Layer 10 of a small transformer language model trained on English Wikipedia (14 layers, counted from 0, width 128).
A neuron adds its activation times its output weights to the MLP's output. To switch it off is to set its activation to zero at one token and run the rest of the model.

Output weights of the MLP neurons that the questions are about. A number n stands for n times 0.00072.
n1: -3 21 121 80 178 -76 32 190 352 343 153 7 -158 4 -55 180 -163 138 -210 -62 55 125 40 182 -115 46 34 -21 58 -240 147 -63 -73 -228 -31 25 -161 21 78 -61 4 214 -207 -209 -221 184 -29 -30 47 -99 -95 110 -13 66 -46 -67 55 -107 10 105 50 -133 117 97 -100 24 73 11 68 108 94 -41 226 -22 -175 -57 116 83 -102 73 -195 49 86 68 -171 -18 -63 4 109 -29 -68 -116 -30 137 -115 -42 49 30 133 -58 -130 -198 78 139 -44 39 -35 -250 12 70 117 -3 52 -92 -41 42 -262 -136 -84 -95 -78 99 0 53 64 -130 76 286
n38: -5 -14 316 -114 -213 19 8 13 29 67 7 52 22 -86 11 24 55 40 60 116 -153 122 26 -145 -25 27 108 -11 15 -66 64 -21 -74 -132 195 -11 -164 30 37 96 193 -47 -52 66 -89 -33 94 13 -151 24 -6 -81 63 66 65 -177 11 -110 3 0 -13 35 72 -52 0 62 -214 -112 -56 8 124 169 123 -168 22 -141 121 -9 -109 150 106 0 -111 0 -33 118 -109 113 -225 -178 146 -47 -10 77 65 -68 -5 -66 83 45 -98 146 -28 -44 -88 6 85 11 15 -55 -51 72 -6 -134 37 86 -32 -36 -36 0 88 3 -60 75 -58 76 36 -132
n42: -54 24 120 122 -128 127 31 126 3 74 177 -102 -117 0 110 132 -49 47 -63 98 54 -90 -152 77 142 -248 -23 97 -110 48 -129 97 13 -50 47 25 9 54 -38 -47 70 -211 -21 171 0 31 -38 -35 -130 -18 196 162 -81 122 -176 -23 19 -50 72 127 -69 29 -11 6 6 143 -21 90 28 -159 -49 -134 -82 103 96 -66 -56 155 38 -62 204 -162 63 68 -34 31 108 -212 6 181 124 -226 0 -65 -53 49 -311 111 46 -76 -128 -29 -113 -77 -56 73 -47 24 -7 -40 104 -59 16 -256 15 185 -75 -132 32 -57 79 54 30 48 -67 -121 42 -52
n67: 180 46 187 36 11 -20 -134 17 156 -32 22 83 -32 255 -4 84 -36 -11 -31 -120 11 -190 -53 37 103 -21 -104 41 -95 37 -142 -108 62 -72 -64 0 214 90 -210 25 -186 -56 66 23 92 -22 35 13 73 169 94 306 -171 -81 -86 -155 -138 -143 157 13 63 54 3 56 117 86 -65 -281 -39 -190 -80 188 -85 25 14 -126 31 -208 71 -29 45 97 81 7 -42 117 -72 -244 50 136 167 3 -156 -122 4 8 -31 151 154 -34 -51 -55 -194 134 -244 -52 -142 27 -15 0 132 -118 -77 -100 -109 42 -12 198 95 98 -108 -66 105 212 -119 -93 258 119
n68: 95 -155 98 -159 -20 70 52 -127 21 5 -272 74 -68 -100 -4 -99 78 -33 255 -143 87 -39 0 -220 -32 67 -133 35 118 -21 -46 48 -82 228 126 -45 196 71 21 65 -174 -145 39 117 100 -40 -50 135 -26 -249 60 112 -270 -141 47 -75 62 23 -147 48 38 -96 -121 -109 476 -128 156 -121 129 110 110 54 207 123 90 -19 -281 -211 386 44 59 -55 68 -8 148 24 -90 47 65 138 -65 158 79 23 32 17 121 19 19 232 -97 -54 88 -374 73 -59 7 4 0 60 -77 -146 -100 14 -246 -91 150 -160 56 -122 191 102 -198 48 36 -130 -214 20
n73: 175 -110 94 -51 164 -11 58 -197 -4 162 260 4 19 -61 -169 -45 182 106 -131 52 -99 -112 90 -100 39 -60 -22 77 72 127 -169 164 71 74 -220 187 101 94 30 268 -210 78 173 -72 -50 -285 41 -130 -146 -66 209 -19 143 34 -135 -50 -177 -173 -80 130 -7 -48 162 -122 31 11 -26 -108 -77 -23 54 196 -48 -180 -79 -65 66 61 7 -78 109 -19 60 -158 4 115 -56 -125 88 191 81 -4 -43 -158 4 -53 -26 -40 64 73 203 52 103 -213 184 53 236 -144 46 -429 9 -117 -159 41 -99 -140 50 -111 249 -219 110 191 124 -11 -68 -12 39 8
n103: 58 36 -139 178 134 -159 13 -83 -132 184 45 6 66 201 189 -74 98 54 3 -13 180 106 -6 -89 185 -19 31 54 -41 37 154 24 -202 -38 -41 -110 68 90 -195 -40 7 56 -48 12 30 113 -41 -93 157 19 -14 -262 -87 -23 49 12 -138 108 74 66 -136 -113 0 -15 -66 3 90 10 -165 -10 124 89 82 -91 -3 -86 46 -118 -223 110 93 161 167 228 -106 30 -269 227 -119 -170 132 113 -87 -98 93 -144 -32 -34 162 -181 -36 38 164 -91 82 -36 -53 -35 25 -127 -115 44 136 -77 -9 33 -145 138 0 172 -85 -69 -47 -43 10 -190 -112 -29
n122: 66 -36 169 92 -154 -42 -51 125 185 17 -50 -70 -98 76 30 93 -44 48 113 56 -63 49 24 -118 -69 -178 72 -94 -149 -239 -93 124 48 59 -322 -121 -67 71 -120 -150 -108 41 -50 48 -22 33 -116 160 43 -34 -69 36 -43 -10 88 57 41 56 -20 -149 58 -141 184 -135 87 14 77 182 -174 42 51 102 -76 22 28 -85 -152 -152 55 -10 152 141 96 291 220 250 14 -43 62 -26 -4 185 -214 69 4 139 -28 -171 94 -144 16 185 -83 17 121 135 -68 -52 293 -176 164 173 22 89 -156 82 -135 163 -232 -89 -14 20 -215 -63 139 -208 3 -61
n124: -108 13 53 24 -107 71 118 -42 132 -3 76 -72 -24 34 -110 -68 15 96 -56 -10 168 26 103 68 -45 -41 22 -88 -108 -16 23 -54 22 56 -151 24 41 67 -25 27 -111 86 46 -72 -26 21 14 205 -128 -220 90 -24 174 -113 -17 32 -113 25 136 -17 20 -40 -66 194 24 23 36 34 -205 -3 -32 38 3 -13 13 -27 96 -83 100 -126 74 74 133 -106 58 -134 148 -10 -55 83 -32 36 0 23 13 165 10 40 -102 -62 64 -41 -55 46 -186 -83 -37 30 -83 -57 89 25 -95 -160 73 138 -205 -144 73 -23 35 99 -90 -63 31 114 141 -101
n127: -37 -26 65 -7 -217 22 -103 91 -199 77 -114 -3 179 -42 50 -128 126 109 41 9 53 60 15 -28 6 -10 0 99 40 -80 3 153 73 -34 56 -26 -237 22 54 65 -57 -157 29 -119 161 -105 72 -358 25 15 -103 109 68 34 130 0 -142 -9 64 -86 55 163 111 -15 -123 9 91 -29 207 79 -186 84 40 73 0 79 -122 -75 96 21 13 -142 113 0 9 149 -135 -210 -98 118 -153 35 -55 192 195 -103 35 -64 -6 18 -39 17 97 0 0 162 58 143 -315 -6 -62 -62 161 -19 -149 -96 121 29 22 -51 74 -353 128 66 -67 26 30 -80
n141: -41 -142 165 73 -107 -105 22 32 73 110 -23 -33 75 -12 -102 -40 52 57 -125 -201 61 -73 87 -39 156 34 -241 -149 56 -144 24 -3 70 78 -128 79 58 128 68 -85 122 183 -101 26 -78 -20 77 0 54 -128 -23 62 0 -11 63 113 -102 152 85 0 82 -243 78 -12 -9 151 66 66 -6 3 26 -39 54 44 165 64 -161 7 151 -72 46 115 143 19 -192 134 70 52 -106 101 75 67 -29 -71 125 83 58 -77 -213 -59 65 -39 -40 -100 -24 89 28 -24 -14 -3 88 -151 -42 -248 -188 310 -197 87 -129 -248 24 113 -53 -129 -3 6 -14 21
n205: -137 -95 67 -18 91 -84 46 -219 -83 -13 25 -141 142 -43 -116 -118 13 -62 82 56 -161 -31 92 184 105 -14 36 -117 80 -45 36 19 77 -101 91 53 -57 17 -116 -105 36 144 14 79 78 81 28 -214 75 -138 -96 46 55 -46 -40 100 83 103 -52 -69 -136 -146 60 -14 55 -95 0 0 9 218 30 -160 -28 -41 31 -46 12 46 -11 206 -54 -25 24 -200 -173 -6 -87 -34 104 -73 64 31 -52 66 -87 188 119 14 97 47 96 -18 3 128 -17 54 -150 -53 -82 -174 62 -11 9 -139 105 77 202 20 -168 -114 -11 195 -13 40 -40 132 59 83
n215: -137 12 -76 31 -24 -188 42 65 -71 -76 4 -79 221 0 -40 -155 168 166 106 3 16 -62 -56 122 -48 -59 -105 -46 48 90 52 117 -3 -102 89 -85 126 15 -29 161 -140 -75 -97 -42 114 155 45 -104 -238 -32 35 -51 79 125 -230 -51 139 90 -37 133 42 49 -13 56 30 -76 -18 -36 -39 -109 167 -44 -193 -21 97 -11 -78 209 37 -70 -70 138 76 -272 22 63 -53 71 -26 162 0 -50 124 -233 -112 -61 26 -77 -17 -60 136 148 15 53 92 39 -30 35 10 -121 37 -11 69 -67 35 0 20 87 -115 184 -9 -13 -81 81 -68 100 -186 -95
n266: 25 -101 33 -45 43 55 -50 186 62 -6 -33 -64 29 8 -118 0 -56 -93 43 -30 100 79 -61 -118 -89 -88 -42 40 2 -27 -148 199 102 73 -78 -64 -151 69 23 -37 -111 -95 41 22 146 104 -81 88 173 -10 -114 -42 -133 0 22 110 51 -58 126 -149 5 155 5 -115 146 -102 61 29 0 61 -84 79 -25 -5 -51 127 -6 -3 37 15 -240 -33 28 60 22 -29 -20 -93 40 61 -155 62 -20 -80 111 -59 -87 32 -58 20 86 57 -16 -128 85 -26 -70 118 149 -120 -3 117 -214 184 25 -26 226 -68 43 -88 12 -6 5 -7 -44 50 70 36
n268: 55 27 143 39 -81 194 3 -39 -11 127 48 105 -28 111 -128 290 -42 -53 41 284 -161 152 71 -203 -31 -14 53 93 -93 -89 -146 61 -280 110 -70 -70 -186 -115 -36 217 79 78 -78 -104 -24 135 -15 -36 -60 126 33 17 0 -92 -151 145 75 -213 -108 -99 -238 102 -3 146 194 -61 -77 73 177 112 85 -148 -133 -14 27 32 67 -73 -126 77 -64 -247 251 31 38 -146 -3 -3 217 -14 -28 -14 -189 166 -73 -37 57 92 -61 145 153 -87 7 -38 20 85 -49 136 -220 -55 -192 142 11 138 37 -58 -118 -31 0 -75 -169 92 -150 -35 24 -60 38 -75
n302: -57 91 7 -43 -140 -9 233 -28 118 30 111 -13 79 -20 24 215 -46 -130 112 -25 54 45 105 -237 79 6 81 -57 -35 -68 -69 76 145 54 13 83 -29 132 34 -76 -64 -219 -16 -151 43 -18 17 77 18 128 -28 -72 116 -179 -35 -171 0 -73 -74 223 -59 110 116 -141 -20 -159 -121 145 -10 19 -49 0 -50 -90 -71 31 -53 117 -166 170 74 176 -99 -102 55 -112 -195 -65 206 266 -13 126 -59 -160 17 32 141 -62 30 75 163 110 59 -30 135 113 -123 9 75 -253 -253 16 -41 -12 -9 110 -433 -36 3 100 31 -65 -41 158 32 -90 -106 -26

Each question names a token from some text and the token that comes next. It shows the activations a of the neurons there, in the order above. A number n stands for n times 0.0085.

Then comes g, the gradient of the next token's log-probability with respect to the MLP's output, scaled to length 1. A neuron's effect is roughly proportional to its activation times (output weights . g). A number n stands for n times 0.00078.

"anti", then "ne"
a: 0 0 -42 0 0 0 -40 50 -236 0 0 -7 0 -27 0 0
g: -215 2 49 -137 -36 -20 75 -105 -1 -23 -60 -40 147 64 15 39 -183 199 -171 227 59 54 -119 -65 122 39 155 -97 -187 -111 -85 -87 -201 -27 125 61 126 -18 15 -15 157 -254 116 38 -148 73 124 -8 -37 -99 197 -97 130 81 -52 -201 0 -43 -98 97 136 103 -103 98 -10 -39 46 94 23 1 -55 169 44 158 94 251 -152 66 -80 -121 -33 277 65 82 -12 9 162 47 -55 -61 -74 -34 50 -115 -17 -171 23 50 29 138 -299 108 -86 7 -149 158 67 140 67 -228 113 117 -49 51 -126 21 96 38 -140 -121 -126 -82 -13 -136 -156 150 -77 28
Which neuron, switched off, raises the next token's probability most? n124

" by", then " Sydney"
a: 101 0 0 0 0 0 2 0 0 0 0 -24 66 0 16 0
g: -200 19 21 -274 167 -219 96 49 -78 -156 -1 108 64 -60 -131 -104 -41 -76 72 59 -90 -6 -72 126 -205 6 107 220 60 -8 46 -80 -5 8 47 -155 161 45 34 -110 227 26 138 8 -90 59 20 84 60 150 -26 -50 339 -1 -81 -18 20 130 -121 -75 43 -77 26 -48 18 131 36 -131 -74 45 -39 76 -84 -97 162 0 169 -254 29 183 -57 38 -86 35 77 127 52 -111 -8 -140 -28 111 150 249 105 151 53 -105 -207 -65 2 -209 34 -149 -298 -149 -101 -5 -120 36 -17 -133 -104 -44 119 21 141 148 100 -162 -29 86 35 58 -21 -29 139 -52
Which neuron, switched off, raises the next token's probability most? n1

" Sydney", then " after"
a: 0 45 131 0 0 0 79 0 -251 50 0 -6 4 70 -51 0
g: -60 58 -102 -115 -46 35 -191 -98 -199 -28 67 -90 142 101 -60 -363 81 101 -8 -35 44 216 -94 6 25 -65 -88 133 -24 -31 -78 59 103 190 6 22 -173 27 -222 122 15 12 -29 -160 -3 185 -47 -45 -71 58 -21 -45 -202 68 -41 -86 171 114 136 -223 73 77 -43 20 473 29 -159 -13 86 91 92 -142 -56 21 -19 37 23 -140 170 -58 103 1 163 -208 -47 -171 -8 158 -17 -47 20 97 -12 34 5 41 1 -63 180 -39 39 11 33 -167 43 -2 13 191 -130 -102 50 75 125 168 -18 -63 -3 54 -5 -107 169 175 -52 -27 -159 -157 -93 34
Which neuron, switched off, lowers the next token's probability most? n266

"a", then " King"
a: 0 0 0 25 0 0 -48 0 -46 0 0 0 0 10 0 0
g: 38 112 -27 -74 -78 85 -11 -38 38 96 139 273 174 126 -35 -237 194 -114 -3 -72 -89 -210 86 68 153 342 -164 -58 44 -12 -65 -40 -244 121 -75 -56 130 131 -101 -37 -112 117 -155 14 -48 54 -57 46 96 74 78 62 -188 -23 -93 -52 -153 206 -90 98 50 -95 21 150 100 178 -29 -22 45 -166 -16 38 -134 -31 107 84 118 -36 7 119 -147 -161 106 48 -150 21 -110 -276 25 81 -32 -46 -40 -20 21 42 3 -176 -76 -141 35 100 2 18 -13 -74 67 204 -170 -164 135 9 204 -112 -168 145 -124 81 -136 -50 54 130 18 -160 78 49 -22 25
Which neuron, switched off, lowers the next token's probability most? n67

" Campbell", then " was"
a: 0 0 27 0 0 -35 0 0 -127 -18 -20 -3 0 189 0 0
g: 37 -91 -177 99 16 35 -209 221 36 -11 -102 144 -1 45 -165 -78 -30 10 128 27 -59 -145 11 -170 -84 236 -133 -30 173 24 217 -66 25 -165 -164 34 -29 -40 213 34 -19 -63 -66 -106 -19 -99 -237 -287 44 280 22 83 -87 98 22 171 50 -29 158 -146 -54 75 -192 65 156 87 32 -39 -25 9 94 19 -77 -8 10 59 14 42 -108 -60 -72 -65 73 73 117 -96 -103 142 -112 -166 47 139 73 30 137 4 -166 108 -9 -73 96 4 -13 73 114 -39 192 115 -137 -23 22 43 -114 145 307 183 6 -34 -76 -162 99 -266 12 31 -90 -55 -44 -150
Which two neurons, each switched off alone, lower its probability most, in order? n266, n124

" pres", then "election"
a: 0 3 -190 0 0 0 118 294 0 0 0 0 0 0 0 0
g: 100 -93 -72 90 143 74 -41 -122 -73 106 48 -97 -176 -228 -102 -135 -2 68 -44 117 -102 22 -88 -132 63 -123 -72 -35 -32 -45 -89 45 -32 -62 126 -163 -16 152 -140 -27 221 -13 -38 -3 -217 77 -238 -17 72 22 44 66 -17 10 22 90 99 55 26 129 109 -126 -102 -27 227 282 -31 -151 -218 112 96 -15 35 108 217 37 161 -45 -134 115 294 118 -95 7 33 -148 81 -27 86 104 76 138 -157 36 43 -70 56 -84 -25 -6 -145 -26 -122 -14 -146 -281 -92 153 98 105 16 246 191 17 131 -52 -85 -5 -70 -4 137 -47 65 -154 -79 67 -3 -208
Which neuron, switched off, lowers the next token's probability most? n122

";", then " Pen"
a: 0 3 0 0 -1 0 -13 -1 0 0 0 0 0 0 23 -98
g: -185 99 42 183 -150 23 -55 -138 79 43 -73 -54 93 106 136 -254 27 108 -59 34 -1 234 -125 141 46 55 -81 57 11 9 -61 -125 96 52 35 -77 84 257 -159 3 -10 82 238 -49 -183 2 241 -16 -144 -101 39 30 2 21 103 -222 -22 50 100 -149 -190 -82 -73 189 48 92 -13 -145 -105 -96 49 -15 53 35 37 24 178 43 109 -61 47 -48 50 -257 -139 107 75 -52 -123 -35 12 20 67 -156 146 -5 -15 36 -88 -265 107 -76 -31 -136 -48 75 105 -100 49 59 107 -84 -3 16 -90 332 -10 -54 23 -55 -198 146 -87 -22 101 -199 244 -95
Which neuron, switched off, lowers the next token's probability most? n302

" under", then "to"
a: 90 28 9 0 0 0 22 68 0 17 0 0 -10 0 0 0
g: 103 -142 -20 -103 29 -79 -67 141 -106 53 -19 -104 98 104 245 5 -101 73 -38 92 -3 -55 74 -36 11 -130 82 -67 -84 -272 -134 96 293 186 125 138 -54 -91 130 -112 -78 5 -55 162 18 171 130 -160 -82 87 -39 4 124 90 113 0 14 97 -45 -229 -106 151 -85 -228 -50 24 30 -48 -3 103 148 -93 -254 -112 191 -19 -49 -15 -26 -155 -186 8 -109 -12 29 34 111 9 36 48 -198 127 -98 142 189 174 19 47 -63 -131 169 4 -38 -49 139 -22 59 23 -9 -52 -219 -178 50 -53 228 62 215 41 -78 68 -109 116 -128 -150 -128 -111 22 -41
Which neuron, switched off, raises the next token's probability most? n1

" Northern", then " Spirit"
a: 10 -54 6 30 0 0 79 0 -3 0 0 -23 0 67 -100 0
g: -46 38 -59 -53 95 195 82 132 74 74 198 74 27 66 -221 11 -48 39 35 83 -19 0 128 -93 93 215 -209 -30 21 -82 -134 -4 115 -88 -42 -24 10 4 -257 104 -120 14 -38 -131 43 176 -133 175 -77 27 51 107 134 101 -65 -36 33 87 -15 -54 46 -129 91 83 -271 -31 36 -11 -77 24 87 -217 -51 31 -247 -104 -23 100 48 204 -98 -257 11 143 -35 167 -67 -99 54 50 -96 45 -222 -175 -50 61 44 -5 136 -178 -15 216 -193 186 154 -43 32 59 177 82 108 -71 41 -68 -136 -208 -67 55 -142 93 -121 4 -95 -167 -67 153 90 139
Which neuron, switched off, lowers the next token's probability most? n38

",", then " and"
a: 0 77 0 0 0 0 -11 0 0 0 0 157 2 0 342 0
g: 240 56 -49 -225 -128 -64 -15 -67 6 137 -62 -147 2 -92 -61 -22 -84 77 -39 165 -111 -43 -115 58 40 -144 247 146 57 -26 -148 -137 79 -7 160 206 -50 -12 77 -150 103 5 -145 -154 38 -51 -2 88 166 96 -197 34 -25 35 -192 -14 -101 10 -135 14 -45 -1 -70 -112 -73 4 -13 -147 -147 126 -32 -14 50 51 8 -46 164 -23 24 -99 -71 40 -159 186 -159 117 78 -247 179 113 -53 -16 -197 -2 164 -191 -67 78 143 211 9 65 73 22 -229 97 124 -242 147 152 74 176 39 -164 -14 -4 14 31 -1 -84 44 129 1 4 -31 196 232 66
Which neuron, switched off, lowers the next token's probability most? n205

" hold", then " the"
a: 0 185 0 0 0 0 6 0 0 -30 0 -10 -158 0 0 330
g: 101 -50 -102 -140 62 -38 155 -83 214 -18 24 45 11 -46 130 13 44 -58 229 40 -1 13 -6 1 80 -124 -113 -209 -5 72 129 103 -26 -75 -147 26 -119 221 -37 17 -109 -33 -100 -107 34 34 -11 -40 143 46 -12 -234 29 -164 -51 140 -73 97 -195 -6 -129 79 -114 230 -28 106 -122 34 -136 119 -123 84 -38 -35 -158 175 76 233 -186 -151 1 39 109 -60 117 -221 19 -62 -60 -35 111 18 222 42 -154 119 -5 47 -24 121 -141 112 15 -13 -49 -88 232 -42 -143 -42 213 94 121 -64 -244 165 13 -35 51 -100 -111 41 -291 126 96 -123 106 123
Which neuron, switched off, lowers the next token's probability most? n302

" So", then "cc"
a: 0 0 -145 -37 0 0 0 30 0 0 0 0 0 11 0 0
g: 125 -66 47 -49 134 -198 -201 -57 -13 -190 -64 -236 -202 68 96 -38 -4 87 -26 130 -66 -87 -61 28 70 42 27 141 -268 159 -12 -55 -13 14 -22 150 72 0 38 36 -380 -62 15 -220 -22 89 -21 30 79 -19 -294 201 -56 1 8 30 4 116 -140 112 147 -131 50 35 115 -10 166 -67 58 26 -14 64 284 101 -94 9 12 -75 -48 10 29 -171 124 -24 78 -87 -109 52 -75 -1 47 1 -138 18 4 -151 94 -215 88 -35 114 -77 123 -46 264 81 -14 244 96 118 -244 -127 17 166 -92 118 -29 -71 127 18 29 -124 48 -10 74 -85 90 16
Which neuron, switched off, lowers the next token's probability most? n42

" held", then " by"
a: 0 136 42 0 0 0 27 0 -3 -32 0 13 -68 0 0 173
g: -31 92 -71 137 -118 286 32 37 14 73 -55 86 -49 42 120 -33 22 -198 -6 -31 -43 -20 174 1 174 59 91 -20 9 -92 -166 -258 74 136 1 -47 20 186 -120 -111 -84 -26 91 -292 -41 57 -87 32 101 -43 -3 -89 -63 -174 -118 186 -33 -20 -44 -24 0 -125 -101 -78 101 -173 -114 177 -229 153 168 -88 -39 -151 41 -113 -96 153 -35 -54 80 -63 61 -41 15 -54 -66 -83 251 -15 176 184 46 77 38 20 35 43 -68 42 83 -57 29 -15 -39 197 -69 -291 10 -215 111 311 182 46 -153 -105 -15 218 -4 -102 141 -21 7 -1 -9 -115 94 -15
Which neuron, switched off, lowers the next token's probability most? n302

" private", then " hospital"
a: 0 -23 5 0 0 0 0 0 0 87 0 0 0 42 -109 0
g: 16 -80 -192 -259 97 -60 -109 -173 -254 -205 65 29 108 -5 -88 -92 -7 -30 9 330 -202 54 -37 -162 159 16 -10 31 185 -9 28 17 -66 -192 -189 62 44 206 -83 -192 116 127 -23 -147 49 -64 134 -47 -228 -105 101 94 113 110 -56 11 -33 -69 78 140 63 47 -30 33 -128 11 -85 44 -194 -78 -192 5 203 88 130 -145 152 127 56 140 -73 194 -2 -44 24 101 111 85 -215 31 72 78 -24 80 -46 86 61 -176 75 110 -4 43 -136 9 -46 42 -117 25 58 111 -10 -97 44 59 49 1 -56 157 40 -118 46 134 -136 -21 128 94 95 -228
Which neuron, switched off, raises the next token's probability most? n266

" gra", then "du"
a: 28 0 -64 0 0 0 -92 120 0 0 0 -20 0 0 0 0
g: 78 -251 53 107 37 46 133 57 70 36 -76 -226 15 -39 12 -30 29 7 109 160 72 -19 -39 69 41 -81 195 -69 184 -75 28 -78 97 93 -231 -97 33 72 -14 190 -108 -67 18 107 -98 -144 -19 76 -20 -254 281 65 16 -234 17 -132 40 45 117 -114 131 31 -76 94 116 140 106 133 -60 37 65 127 -212 152 115 -130 176 -123 89 45 -3 -74 -48 -151 234 -18 -117 -74 223 -131 -6 -33 158 -12 60 -87 -71 32 -184 120 -97 -56 -156 112 -189 179 -89 -115 44 16 114 16 -150 11 -218 -54 47 -2 -43 -46 -84 -204 -211 10 -85 57 51 82
Which neuron, switched off, lowers the next token's probability most? n122

" the", then " B"
a: 50 55 0 32 0 0 -38 0 0 0 0 2 13 0 0 -18
g: -97 52 203 112 -152 53 -57 107 215 -14 -102 -117 -202 -42 0 -114 22 105 -191 79 -13 77 -58 193 148 -63 -130 -28 225 32 -178 11 -110 -10 137 -72 -157 -33 145 -108 -106 71 -129 -71 -92 -44 145 99 -65 8 70 -109 -41 87 119 112 -144 -10 -27 -27 -47 7 47 -89 -48 0 -98 -67 -159 114 166 17 133 -42 -13 58 21 -17 -111 -105 -13 -65 27 -129 -194 84 -264 90 17 -138 123 -28 -88 105 -16 -74 78 1 -74 22 -32 101 188 -92 45 109 -6 -3 56 134 28 -145 12 98 49 -67 -32 128 -225 93 356 -136 169 28 244 58 -300 199
Which neuron, switched off, raises the next token's probability most? n67

" moving", then " to"
a: 93 15 0 0 0 0 -97 0 0 150 0 0 -30 0 0 92
g: 187 -15 -171 50 -51 120 -183 34 -118 30 36 -200 -24 84 262 -64 -64 7 -79 5 37 19 -149 18 -34 -65 108 78 18 -25 -91 21 185 160 -63 94 -80 5 63 -225 -33 65 84 55 -165 -363 -82 54 99 29 98 254 -166 233 15 71 129 -39 -128 -137 113 56 -12 68 -19 -51 -158 11 246 -51 -26 -51 -67 15 -68 30 210 -152 36 23 -65 -145 -125 182 66 -80 -5 -58 -76 -210 -134 -81 147 -52 97 129 77 -44 -108 -48 26 -47 -135 -9 -106 41 -58 -113 64 284 -56 -38 -48 -27 247 -93 39 13 154 63 157 -185 141 8 -110 96 0 85
Which neuron, switched off, lowers the next token's probability most? n103

" development", then "."
a: 0 72 2 0 0 0 3 0 0 109 0 -12 -53 -136 -14 0
g: -52 84 -59 37 188 -76 -9 51 14 31 -98 219 -140 -59 21 64 65 45 78 254 134 -64 -94 -143 132 -24 50 -159 60 88 90 22 23 -7 47 -4 -294 161 -35 185 158 -60 19 198 -79 -169 42 -30 -97 -147 29 56 128 215 76 13 18 -52 0 -100 -19 59 -193 -88 -126 -239 -15 148 -200 82 -326 57 171 46 -106 -68 -104 -125 -40 -95 -110 -108 39 108 -183 103 -25 -166 -11 195 136 -109 44 -87 110 -205 130 201 -65 -55 -59 -147 -100 -82 43 58 -50 84 193 -40 -49 -72 64 28 36 -27 30 123 177 -10 31 -107 121 -136 124 -102 -46 106
Which two neurons, each switched off alone, lower its probability most, in order? n127, n215

" Labor", then " Party"
a: 0 50 57 -14 0 0 0 0 -8 0 0 0 3 -7 -48 0
g: -116 -209 142 124 -61 -83 88 -9 -6 -19 136 -100 -7 -150 94 23 -52 192 -72 102 92 -218 -137 -4 -16 -16 -116 -100 -132 -124 -7 21 71 -96 104 -211 127 -158 -76 -90 28 2 -20 234 -186 -69 -45 -142 -33 147 139 84 -150 -55 85 -32 10 -42 -54 -30 15 -89 -1 133 174 189 -150 -214 -65 -138 23 -65 12 -34 -76 154 -87 42 203 105 103 11 57 42 35 -38 -87 -116 187 149 124 -42 -49 -317 -83 9 143 -76 -97 -86 51 162 -105 18 204 -52 96 71 -28 88 118 123 174 108 151 14 57 -44 -242 79 98 -57 96 -44 -165 274 29 -83
Which two neurons, each switched off alone, lower its probability most, in order? n42, n268

" the", then " final"
a: 44 88 0 146 0 0 -35 0 0 0 0 42 56 0 0 0
g: 30 58 -66 -75 198 -33 3 -96 -232 14 13 -19 -123 93 104 -234 -81 36 -38 264 4 110 -230 -48 -16 -86 -226 -114 -22 -21 -219 130 28 -32 225 45 17 2 -68 20 -138 -8 -140 -55 53 -41 -126 37 -126 -17 -151 105 29 -35 162 40 54 82 -93 -36 -245 54 -106 4 -92 219 55 191 91 280 -59 -116 169 -125 206 -34 146 95 -38 49 156 -88 107 -121 -87 122 -94 -26 -106 41 276 11 103 72 36 79 0 -138 -2 3 -1 98 27 68 106 23 118 -69 114 -262 -80 51 -30 -51 266 -212 -40 -41 13 -155 -39 81 -20 52 79 -10 27 -108
Which neuron, switched off, raises the next token's probability most? n67

" the", then " Crown"
a: 19 52 0 0 0 0 28 0 0 0 0 8 1 0 0 0
g: -38 18 -28 -2 199 3 -43 -101 95 13 121 187 -82 127 173 -125 -45 226 -68 -19 -23 1 84 155 -37 219 -21 -93 -195 44 -5 51 -13 14 -1 -146 182 -81 71 -73 -34 -12 46 -40 -100 19 -94 68 103 63 260 374 -269 -106 -28 -42 -176 162 81 -70 17 -198 -45 258 -40 130 -58 -161 -178 59 -99 -166 -198 157 -53 -66 12 8 -191 101 -3 -178 28 47 -117 -95 -103 -25 36 -43 -6 70 83 -128 -65 -43 160 -159 -212 -186 40 205 -95 176 1 6 24 16 0 73 80 -42 90 -31 1 45 9 85 -123 10 120 191 -145 -39 51 21 -47 -20
Which neuron, switched off, raises the next token's probability most? n38

" moved", then " into"
a: 73 -26 0 0 0 0 -99 0 0 176 0 -1 -12 0 0 137
g: -144 312 74 35 14 -24 54 36 110 4 -12 0 44 13 -204 -88 -42 7 199 -67 10 -88 -32 114 45 -46 -104 -50 34 60 111 19 -24 -154 199 52 164 -96 -121 80 -16 -64 -99 -153 71 357 47 18 -235 -221 -94 -269 225 18 -179 -179 -156 77 103 106 -149 -132 -75 111 -108 -29 -13 9 -131 42 27 106 -28 -84 -101 188 -200 -29 -98 -46 36 43 99 62 -223 155 -15 56 77 34 63 117 -42 6 -112 -82 -141 -23 147 20 -139 25 -7 25 107 132 -75 54 -20 11 -14 243 27 170 -40 5 17 -6 25 -213 -109 119 -98 28 212 -28 178 -16
Which neuron, switched off, lowers the next token's probability most? n1

".", then " No"
a: 0 106 0 0 0 0 0 0 0 0 0 4 -12 0 87 0
g: -51 -144 40 -111 41 -136 107 -77 17 22 -56 -171 52 177 107 -51 104 -66 -31 -189 -55 240 97 -112 114 147 -98 -274 -223 148 -64 107 105 -152 52 -91 -49 -82 31 -23 -156 123 -133 -25 -115 -106 -49 22 17 -2 163 -106 -269 34 81 146 62 -91 -129 33 73 30 56 37 -107 -6 213 116 9 -107 296 97 112 -17 -7 -141 -96 51 25 67 44 302 -63 -246 -114 -159 80 -207 77 -158 -54 -92 -141 68 -100 -87 -28 95 -36 13 7 94 91 -102 -69 110 83 -95 -15 12 -39 144 148 159 153 174 46 -24 -31 35 155 -92 -13 166 -27 26 74 29
Which neuron, switched off, lowers the next token's probability most? n38

" converted", then " for"
a: 0 9 0 0 0 0 -12 0 0 169 0 33 -48 0 21 99
g: 89 -102 24 -49 23 -143 131 -193 -154 -84 96 93 -85 -64 -185 -26 62 264 -59 156 -133 130 145 54 67 -81 -127 28 215 -81 0 -28 -75 41 -27 -108 -144 -121 -45 121 2 -108 46 -96 114 168 -90 -152 -212 82 -115 46 -80 -72 -38 -152 31 1 162 127 -65 175 42 -26 231 -119 138 -22 -58 -41 58 95 39 -6 336 -226 -45 -95 165 -26 -82 -21 -59 -93 26 38 -17 -5 72 39 -11 135 127 30 156 131 -1 29 120 184 212 -29 158 34 -59 -72 163 -177 -116 -177 21 45 -22 -186 -125 -20 -118 23 -247 70 12 67 83 121 -155 -65 67 -147
Which neuron, switched off, lowers the next token's probability most? n127